Layer 4 of a small transformer language model trained on English Wikipedia (9 layers, counted from 0, width 128). Numbers have three digits each and are written without spaces.
A neuron's activation on a vector x is squared ReLU(weights . x), where the dot is the dot product.

Input weights of the MLP neurons that the questions are about. A number n stands for (n - 500) times 0.0008.
n7: 250470376550492711651549724492354737410369402496346725596321377605368773595679496703696463633285240401385487409462425577326248587297509602757533578513791371405356439500639474617657562478662461539504496431543500652529603589483423599227281561590592231372339487496409594429444667513517461570451438715570526724323620606332517320617551576586671556603027461365100518590722734430741547717582
n15: 450360500260751726440312479496396483509308544412517727248396307529593496286530401355668582228500264675561526327374300432420482625672452614642422271509368381570361560380420323310582566385289294422452644476534599194669598484349373543294624326423650565615529580390521544342355231504435663738425730718214705338222319802590440273393715446423695595598547394613538452388415670508517314471594
n26: 447256374475372669496658527488631577756597459291705574601520609465520565385488214310488662582496401476406488310360516500535513376371618578736332564448608835268621337341593781756348755433598619448472383410397534450603456496336371508576551480453357795594558409348496565361603726419404325536496257524476504603520410833544571405417320647377429666602436659344504685508315339633552578304488
n40: 461540508284528512280563432253350666564468634647366720616678500424468543459331602480673302321642484305621411387712566702516383652574487528632433409380485479574636418542336677484533512496219308363372446247305708408402565615562585162467431442374702397549420555307500546532561658678343512657252610321347384423406416266602386207430600564663645697322430362580412442615411709254273407705536
n81: 518711433569717552694126668486545726553292215486560123528406645712454606431477394879658518621385523509595482313455618514745358365482647441568727659618860629651337509591314760658369420703272324406514472744611638518518611561705372569491371547606545435546354409682505209365412598496374519640705207482336245343606633273667431384639760581287527590298551546427518415134505510438561751254348
n103: 649608440426549658461552329720496535383462512311423428453303470387687545477607325628392663446535473407588431543348429538443525359571153680587571594393435500697651655547633550449567512419634481811335508358442396917485345675336519527340608410697477512581519444768554528383392474613339574500556481570633646539543432611360171540368626663818634737426465429534565721403281626537520313635438
n116: 621690602617417485655327565586425421527414606406658688399530301575442489835434592493439409383548448680371544544507515318562680571454413522392472530492576303571570633476496584359373602386260769519179365653423358323400820507414547400326478444559303619591500523158511557399563678382507493437230546437399602437478318666352353531474536605500401500475418557551500354527504385617758318439654
n133: 433593682431660381654328276167527386641851630523727651718576294837665585751509533393534384622486463356763454646138457685404634632334318445235734434529469659451304626465221431378571295360491663306807591509495168441302412627528560668467333689481264528315275539463626534732514360310321649505591719556316619505439514763575588369327643450509403249420373564276284362442500334549363518477249
n155: 434404397542549511396551328399458416452573636451596651438674475493666630354603579286626401410371547471673618510602398528475655529284610535668603359438607364373650579467567426215630474153306436449478431382578414626497304470594274700705315667738465450493539678571432467451357528434598375370412376539529602436671677566421486589435588353475496450435586611679698296612571332507380458424724
n160: 287346427500509369708396526781470432638422491569606652811478305569430530513662535584358335280354433531586372467570428478635561294572423728240449531608409568330141371488435531469469459487500168644245391396398274418633500321451421296482504675421427353557308643474696642647412526134823420491463606328316622297686846559726712731549352548544390722285335484422234653569579588572814373590438
n164: 309679465687534246578284487391492649666525358618504707688400753332326574539483608375482369512612487350474718623589426355915541517347226462471517561662863504632484578375597428647774267655602698452435500654183517504537453544622538435263689513603425362423568411356746571705118533312417431347256541715626680577526434474461393370608559483745700292386353347546441399424632455430500661446637
n181: 554360247385606410528500310634324459177433558323636634553651204531500643331584484291500527500492334560686484370365516365658611480380471568579415663611511562314469750575630464411288393597289706439545706568741353350341488644695524564468596471488567650360686554297686612512777566375341452484259689496561619665206396368714428529363480685548432545703382493524274754639400412334561409539568
n198: 512541775165564245660571593368584513479512323388373637600438568524383524611394664414593496588455496160572471398306533492674565442571534626773512123383692648575539479500403468595276705369601549487575479496525370311488545423782293488871516363480580351504411338536549585456287226592371512354513532324483797623463542441640402376339500452250366637668298549560423366372321624610600451178369
n205: 356481351704561516504424550611683456386485327607410519656655523534531327539457547394618317349484465582484606211654384628519567452624653962630716429412382524681545653581435543555615400551508276536433636637692504250511661537552543586665504416477447445426608569229311553810433413336436598544407605618460360614825347235414386496402419780551519547500429626373272755512453430571611628496629
n211: 712571483594343470377725322442455401412405457797567599496474256636400650626608377449622424761555597647621668605616221429438549202573543249389484526560401822686713403346558696470632634605662424269598487250264504483508483575641583137525462380718549767370575377658695448656643422557615546184387318508521552492589253504487365434322621413306567645536670411388350487306450716589513454308471
n242: 602399513565731790349550484416662239500480098572739628289323616286436695439259520488382407447500549293187634391348388593504198426344425589508425590318447596426407463424305404627619550797392406512344562347565375432296516385553572410700346322350231651601404462412586408678492398638554496508513500443562375305337508542643407470451524659508520606554385556464392628275431202188389552559484
n262: 379432448655388365582207370598448529452556533563511556522467493605514455475189446482637326564589593382474553447454427659577363659658452546444469507544540430486466522436693567417341489243666461431435467685518421216638321497540553360708439667842444342354658519669705504228429638514540457558695593539428460668550548562418625265522578433274450590456529441367535402448507493455224412701674
n290: 548362381198538602666516508892537484628425627767416613363426375395401470377550693388472643651592608704567550174481469751314610395537456664639392395555579615467544585536598394640438645435390542461800543547450452402608608475356390369457657437519459612393492420576546428586515440552399731523456474435516484488442536575727550532639481538546344454354105451462226758363225214507602523593492
n295: 382678890763607678471492532759405678547615533313217660347327632385344316366363533703782733283528406537554472478472338617440608529625462597556547611297485374512585529333684576241286463345472590541516433354285574644394577435714472480308451628601710434318676229641459563270386417607504463417517367431360558504516471592671463602488468464696089625554475612472424496462355619496488713492399
n324: 441394593496336346602580540512528621402296386400492544488467468436710531312492561250580430466545377782412504432669692561419426372579201650600425599663703365374535713684428270554566471750528647670570592481496598368662443431289553508582365637598576496760444436205405352644435227647566377624736693324334270659418588739492525688508278724172378641372512639420399542423650551520363294556687
n342: 512421298672618462663799443496480241561545427741396397441712647537697404458459605258694456691475416475646483446508521504541456441564530570398597677266469552548349513301197422353733500425599341212716364528383669369246496414466632421575500288753703429645488322422701534577200516463382186538457524550508543492529539637809192530416451582107591578639525492299689436596430452732665484500483
n370: 446648554496395504467485496206540432365515588369555471530560467674529536711412403571427691267426351448508467247325424408544630406379576393533414747708497358414394448573555288320523473389698392455650473448448489562518507367560559645448322289707449436622463508712589377685415170266447478496665650645725731589704420420292355438370386435277511714444657422533452594651515519528455434576426
n427: 440518628275632474705493751514411429390386590318642615582481475450709398661363485792526580640401606682628223423396526634550477389658598634421479493403527308293375434531353432541282519639413544403337593373493514586468445610589757474588515411595404555449385382431474141368164535521600427378410616401511489456467459657573434607603698507299533473302408443626428571397500622651559605642667
n428: 543232446687445651564545618626293475538382636649372334439516405476484438580377673516521653782588544576578368611382484747563411386639628536437442719316455450716531339526528674314427742468282721353431467409580624638415745640386524295476576427272598581544587500341686595461829457395480645573517461524179504476604574525532348571117615681665607366378314647547318500542444441797329611449420
n431: 379198304680484426532442361413567479302445683536504484401697325429564414439560492350621500595504472787587706575317558725165745643348663380556649381265720496652442488519611648557549645395656326475537674435742621389680585389639616553622520294613465626572333365468476429188646571524438622726375375500500318281492500654662464521594512694407829587334443530639428380449448407667410620692307
n442: 413386538318584458459487617624476404684652323672276581500741717504573287635447529397534187523398681615635737436484462618573635496531580646588579508684565479413602397557408298475346542402472328688633425566336425367250467265351399759603484550496576380524431398520793449488291381257155488363745516500525538332590137429360504389611346536496431751656566714492706617513524187657488642349496
n472: 698537418411565364634650558549398483064799422545521434509551467655677448450496181672725500543533466379448517566261330401413371483540509512516557305172453629641232248394590591542721367592636517598424282638500448619472441524563496404559204564408419681334599095686323457520337609354381412530440367471453462759680358461471642369521393590492247733611327420607459560347716675572398479829483
n475: 594701368562846670352424439534651385686504536523473588464259305511554496512515430453544519496519410488440484557668520438718644201298400519352474351445748648283459250642294389571484504558523418686618389452457493268485702584174538383313357382457409696558393472803578299682554376526346445350324560426504456446399548480652585500188669485632477702485610635321500381512357537384413527628380
n476: 606281487400552259537341344544516458398524374556472271575376608568685343512338426655703648565647713692408398485616488371476621558602550553392461488567638424465574549309624706385425567349601520434500467589765484324749610596467540512303476637691297471861621585581668669404288441234570447521538661598384496578471517366369761564816476540492460443411397866604133392427601436657566460718760
n487: 492354553277446516576411730391700488703694525574413652435448457597582454512473504564287538400250536512463496460523553311391504548283721559430285532314627615305375584570492320664552447440755548593432788219761382457469540522560543576173563569464338268512367446512241689477488266380448564528475469559661650317571463553472421334767578302496547485538360754379429682575264558656605778662496
n496: 381547557622550565389456525400545305460642404217292487400452521587655263313374423738430516679572513589395445512676340420433893638774671454671418603470552676541553748910575483607448470453437760396366404400589574558335589608384226560521619396568541324517374194719436782475368364177155688396193713619522474330581474456334517496444387400538327563488363531584475535389546357484293576698610
n497: 558541594372567373595477418415478419614470243437609306269650545711362736538537481534653431465466607678484545434411569357437448477413500406619394523496397527544417557652459758573362574629549489604347353382523660637592269332757260435652719615617651622534418421549447351193231603382538568423605394349404500398780676411652530302439575622401605380540729413734339523690481682555638343515436

Each question shows a token from some text and the vector x that enters the MLP there. A number n stands for (n - 500) times 0.013.

"B": 464475367586490525527781416411466513402633470392473445556738439335545676602483556407418649363384602579510614714519616610508519577535436556590400435562368469467670597577391474524448458369493513624474631668510495620465539504463408427516429408429464443596417444516353366405422594761644628570490664470583505334544456456579696751443642485466311374309447472544617433576455623520457479481387
The neuron with the highest activation: n155

"m": 476549474375475531595632529519418444470528414503262465403547613513555618393580428522512669387319512645375677552542406438586482551694493515502349517481517381263504558602541369655496476463555497366545411559477454474430497596625385408354513360238627223492613344402484422481442519566539562455375305336643363467586465472463701314503545558474484446375514471482800421406449534482434614583455
The neuron with the highest activation: n496

"w": 475374622664526665470620430403433548513613380481451306465489481459416722762525737450366537381293542472410440526510517545668375583577601590694438464423357544467644506524476519527528483394456723579487552650329515440405566633382353385557454533365510557603476628413475448436407688760645468523471678525651404464539539522450582508403514546547414418508564447459599421401438408394667619387454
The most active neuron and its activation: n242, at about 7.5

" the": 485460390565582419563518515526684500502646455381380489570484285677406592524442407309329669484546400709527479358605492549466437537606434490676329566519405387550551480499718340438449587383554411678501544555561257488334588545537490399504427491339647485479535569460535390536613564737608462623597538504570430496587475435415695372548633545395422398468419465463621460517393466541366505238529
The two highest activations, in order: n262, n290

" |": 500499469424482482610567503525613551418562645311401458632521496659315630635353391270472566490545333737259609586377445558456403505464468450620455550492419432551576447415690300494450445439505465567515507603557437447348557609526619439508420498442517508473535619505601389566561675800620490603521672428438381573599469384415711513648628436479441292409451383462582486531350491471416430337490
The neuron with the highest activation: n262

"ord": 375472421608542579510657461361291393583579318493438373572509585678531527617532426246457647420390492552413653703540604700643560537624484543506399500287388506433621553542449395496609561506589422521575498578452781720403705581450401457419518433430471414522462342527482382524328617632524522616564535402538498524379488429420529563490638641578497392401459534438716409488365554470554511459486
The neuron with the highest activation: n342

"s": 447654354522562566623634469479498383519729493351457431562333554549429424755335405318454668427477331572365613604573538594592486626599472482477444520432322345413484414494574568427500478585517535461486606508261307497471442576512330556462427526479412507573625654603430502480583652403481250622553569403590451399408453360400713400662693533412399474417403539430485319582510480505516517574451
The neuron with the highest activation: n476

"re": 480561363500441519611552559425535526563635496322634563522528288398475744742404365501488712545391434742517518497432532570716355578592446547409337432471436431501587644565477411510302597412583470501537496578408503444367519662356380459486477588366496570550571597477524451381450698563654389462637592320556558570578339416378659393447724536506526391509313547607608474434418423419516492504495
The neuron with the highest activation: n116

"r": 290542519507478435359729489374504492467648325240499346529626475490426643593566612469399411460434531636431622552571538540668519646664385518532556460390360648626559599453630550484577368345653601531644580539509502518380580469398302402512518576330557412633511632450377437590323612588611524508438623423506439375567534408523587694517735476534411428482486446541560462277393490446472534388494
The neuron with the highest activation: n496

")": 462369369626424372420616579578555520473547538325330552567587476499511567724587263520693772380412462547367454518455590342549566524555406653491409589605382566479438480473579421439465309647621391580494480465578479562310608686539421539463454444465558574567612533656537373431498531479504611683382680296575433441416417355485558683504574441596448527483518352409460376452360427670513570433524
The neuron with the highest activation: n181

"g": 492519432624359477641702546398534398409496447389520369439521596624506559738507540558522592429400447468485426540497421621533353509548538547570450466578540526444766577614440627588517429501573620586448540563382440629373527424324324486591559709322540597368515459507503378291603496649550523614528639240696371377534437394533536668549589574633531465566514491477710380520448516541574580283556
The neuron with the highest activation: n497

"ad": 378415429419524599515556580570360350663397424374376430505635443443461405746441419482606457289383502643534564447493433602592450689592399585538321547368425373379648512560454408460525490332595484486491495595310491362469468690355283393489585555526609478468570569401414334442521547568503541389534643535581368445416238571691578601503646590527605490536470326548644452352388643603584528427515
The most active neuron and its activation: n15, at about 26

"e": 598458427423426590527581651263420349421613480359330472542565524527448565581475439489580728451588493677426532604602556636592491588627525591494430412421474399394718280531443605546451589462556499482548538453615360397405304539412351543269520536513461720544622714354455520412523566551601443599570770442529323623546416426464676563595526524495472395463536404539481390478303595602536526516465
The neuron with the highest activation: n476

" T": 515483376642353523744596494463643403446614409512475380445621409538501671567489541375393624322426509556414502710502341644562369599512423518608323454477296549555532380376587522532495573388482490556582606624519294443372538552510528537391432520382369483655471560456540310535338422663609568574590461491666416396545506450471655658506626474418375296295473450496638424578327581563496506521443
The most active neuron and its activation: n242, at about 2.1

"4": 500434217532524650529510401474583304630634513287444632575565485511607581811560400524466688521366419592416490596507549468640461713679372472581504550581368652548632421481612444455387454444513302485444420601457551420427369408403476489505563414268475441521479537575398562457546589569680383503561432481533481573528496556312577428698636512541363405513559290330466371470406577438534527531532
The neuron with the highest activation: n26

"im": 465387375584475640520701637447623501438341393587398271486479585518415396478517331486473582391430464476403478712478446594649498707482438439607381594402396484445549444502526484625432412351557522578537539447436506513385555710551281443436611592358544512386685506521614337482422450523518662552386627481638367425454298470453651491391652449607539436482560318598712511330322395520613558462508
The most active neuron and its activation: n496, at about 3.1

"qu": 468546385520572406615615415519595465541511517387298597501595512582406532399371506429430621288361439670436504639662521752458638470624466458543533576599495488674516499556656467385443571376538654492615623532522476522266541705631441507494426468367471471569638405545455320663438502620689414584439483550564324322408612303576507707541487500420474443508439460452668473539563499361538404440570
The two highest activations, in order: n295, n324

"o": 508361455642548488706540428342624447608600578406371396658495382597494524598463528277471734345494474622477599405586396499664282401512388444745519541461589579593514351425664659365638498440594362501438660541524396470413441596567483313617409497365635658472492397668468449552563627643615520655533521385652467503473507350470622519571513583420475434523395532659451409456444559534497490371467
The neuron with the highest activation: n211

"in": 387666417556506517528636539562575270353573591494472464614702503467516427599493492520344532380511473574427597571567631579456417521618513480476335581444455438585620517557344547623625490565605627553437457609485529659461689574449320435443433663333413388531704467403403499422537436495673655655563542401693548482269538447611837595647600412506610349429430392465655475430435663588436507389551
The most active neuron and its activation: n487, at about 0.59

",": 437457285472465482454565432452718503660622499442405456607629466483543601808373341308480540479419272550340605459602560609531514395650434413614498339498350582588577389428529568325399478546564347594514521436448465481362491655470472404520556433275470492603513612599483413544508651724483526616542542357460429575376448409330633577552571476475508301416612283421497529557514466544552433433380
The neuron with the highest activation: n40

"ag": 461641545653412459504580410477606285438541493468486337481572265499497369574500405456352793313447485323398515581584312606514550609547584510506375640472420396572548357342463601482586487465519645452483492598433431572383561739552450440649471679171480469560558612460494426485572431586598529600563516543637574485515575337630814626618355431391532476397566451505580446600575496549508551526487
The neuron with the highest activation: n370

"F": 641384395461471510481809544503516422349425490549354578573596456555443549641443425410457712407426419450377535563539708570569468574558439449450345542509391598621530290520335407503569418423573514694569534586440618643216508492534452393555315444495605383642504521524478468417391466373504540712477552487554418457458505598486718692523581535422379400514586352601738401526421645550512459527455
Which three neurons fire most, strongest first? n342, n472, n370

"3": 625463396560368479563642482680518421543515441425225567393607466422670549770548479407528658397392472631361396449571460416504446783456573548456498507618381501594669314549577410403491409436491406596478513604585563541414430525621348513582427465315673549549456425466355475582535339436494609541514461422536429661405441455462689663606565597426632362586563344477467477378325678521487533469541
The most active neuron and its activation: n205, at about 2.9

"h": 504322441582525614472655509508458377534481551400584428513564352561521504696617573539500479614395546627511537577551670630579248590533475538684534461412354448460634570502545470610499467393509531522426511615380385512410592720429282394520641568341493601519541665460384363510526637737653533648509626481548482289381380357512617644551650526586481389440394453397627465581419545573732611321476
The most active neuron and its activation: n428, at about 5.3

" p": 479516487513390396615717486511535435449577479361333525369540308623446653478382554323304658274428522550350603553517505459465451480540420604653468502514302551487519598406680521458551491305553514675479590504423387376400571677612442467459454602403516258567491579486568355686491439575712451399458468475513384499405511239472622465485640551390442487297586329467449544548425514495485545456434
The neuron with the highest activation: n160

"an": 457447403533550553606699494516491535639462535345601426554659623494497605642598510457470603316397575521467559486405629637646317609609458404513513390385344491427733654629588543553459520468637463510451565645542493532463538409439366479513420518387463508342547612495450393377560490702585437668591638478457383417427354653484479478615633354563434444508474493464595388629246451528662719263460
The neuron with the highest activation: n26

"at": 483579416413574513594517566505638421608507302345362455489669414482434433786488507420575758407342365575296480485405423669558656515640501480573357657543297469430495562464531446585600472583512454495511492608502526470420299698418514620512497483449648371523630432464613461491376548586650507468620567599428476466391367370431510339614703629464522501315331438509575537371457560427380668433566
The most active neuron and its activation: n427, at about 5.7

"\n": 634506328493415506540564571444507400433438487404513512458504392560377573695555515455625724404434426636340638518538425349395516460672527496525375651499413490549691512475702470324489480389625351593463576596526409440420598412546624476582348577324462662646589507525516445602425504637546539610417524450603424541536571269476669484671620460395326241358495347349545345511488536557384471506500
The neuron with the highest activation: n476

"ro": 379545411537673539479706401342557615362551463358403408493711523445385637579579592291416583491499527653538591488587655555507464701621379410510538547553422564641676495435569658335606529342561507492535619613579582553396573578501365457456460434477566622404568490518557374477309621583787532546473634373636594405689512300633555683479573442447426309459413561553577470537503547550564620410521
The two highest activations, in order: n155, n497

"ition": 511549415275449516502727536515536614619539506183400432508487481428489678646551555477412604462433399663401439392578456575558611495514420632404473403478440465390435455460655390446491619525637318435559557413433485495435500687487472499468433498565599505432640674679435387434421606397576273437592565383577506377412495369514800402445578596637516331451422433600726415436527403314548531564401
Which three neurons fire most, strongest first? n475, n427, n155

"9": 436398250492534531620538455532586342489696395257425496551480465454563527749524382493494655439393515702505465474517514522562618679622444516456500459585427657514458400398635370382370554412626266577477404613456565489320465458495452385483407409213511497521551392493452466617580500452710466491419328460610553539623470471326676599557596573593377300478532360375446411424534523550657530420491
The two highest activations, in order: n160, n472

"-": 422550357468456493469489573397542402355471543359498350666608358507477574631523549399579513383373564524467575607574728515532439508477605318552417508300326495433575545498480485573446501367671700587497547617503483503362356496380358284543460537591528543510596487624364420466431596590634428462656728404524478502491207336471629733480791508544534390429461524481563524394316500524644475338413
Which three neurons fire most, strongest first? n497, n427, n211

"al": 529771562584436504573543422649582552663432470420187437619632472490593588598520581538444520511439444591336490567525359575496565611653501382319431673460411578538500314551656594563629591445425531558492597542415402527450395710712306505584506480445619489617734466411631429519448503400537369504411407459606508449497483363641627507514571418542475397531347419591465489658510418253569588380485
The neuron with the highest activation: n164

"ing": 505615322417560445633629483458538457469557552410408496541545378570589520697418492403465600628383501755578573432505530661600449652609491551518413529398463346387661599511464482565464474556496458492591480509341372505361388631437434584409416596549575636458431549483493372417581713496650342663630663330584483359461475321584735467634562666566603340458437538630625392418375431457638636412532
The neuron with the highest activation: n427

" g": 509300473537365478533609316365542445460472429331318530529564403570477657531496539437389668296360472550373560545569416657505472460506359510634433323598335458404613515543587566590468462314674505631527663613502368458501497584615652366493408561307452354601477503583511325532547515618482452573486589435565410385436480286557535727573720513284543422406436303405595515434530457548511548415512
The neuron with the highest activation: n324

" F": 592462332625419403718709490489568461399620388510461475553577384520483581639485485368353642340463385646410627613512446607473411602572347471600452526478385465591481512378510432538438630398584479684545632623475522526410459532629451399474467426537608501710495565586498285572503562682633538573581656418562342399545565418493699620497745646508353398459385426453701572529328670581535384491440
The most active neuron and its activation: n324, at about 4.2

" O": 539465344648521488694637486593722397385598445450410476560581328558441608656525540244404711222491348566386570536593517622387533538533531561647598496489461513626540514404530524509494585431584313636600658470680399382531528440606496527525424417286510583636409619555519395529450497720549445529604522488511444339492410384525723558569576599618494385402460336412532537425304501567406528467480
The two highest activations, in order: n431, n205

"up": 493597347394478536551710592381544416356493328332433501546541436523585575623602413484463742465394474576603706418338647626671516772532582550559444493646404536542498670415555448426501289469530576542465611531458539617407521696436324423459421479573670550471407673396397407483463643533761496596488571318553476407517476468549730467558682560511448457455483479510537391525449516617627573503498
The most active neuron and its activation: n427, at about 3.6

"c": 526483497613511468481649314534591341326575519407401368540518380589574574502452459434488607414401496717414546738562579536648529503612546339511529522509447444573589516301513472533650379393708600499655512569546524657440470492379472396603315552308596261458565582492492510511481649542598465531485542556679336460442668378446605655600554474231383413357503404522634555639537574475577539302410
The neuron with the highest activation: n342

" 2": 404464324576556519561621386520508409469454393198271442626588439544477440736513575452354638465336361638317495471466570631418419603483691408450479399518454517428606521518542486441382579477553496586500577601523546568431423456531457365396386420364476651559556539532372390530634515503707523586503643458646263445458564404479713718451619513451357377478596321428529539400259558525376440521477
The most active neuron and its activation: n431, at about 2.3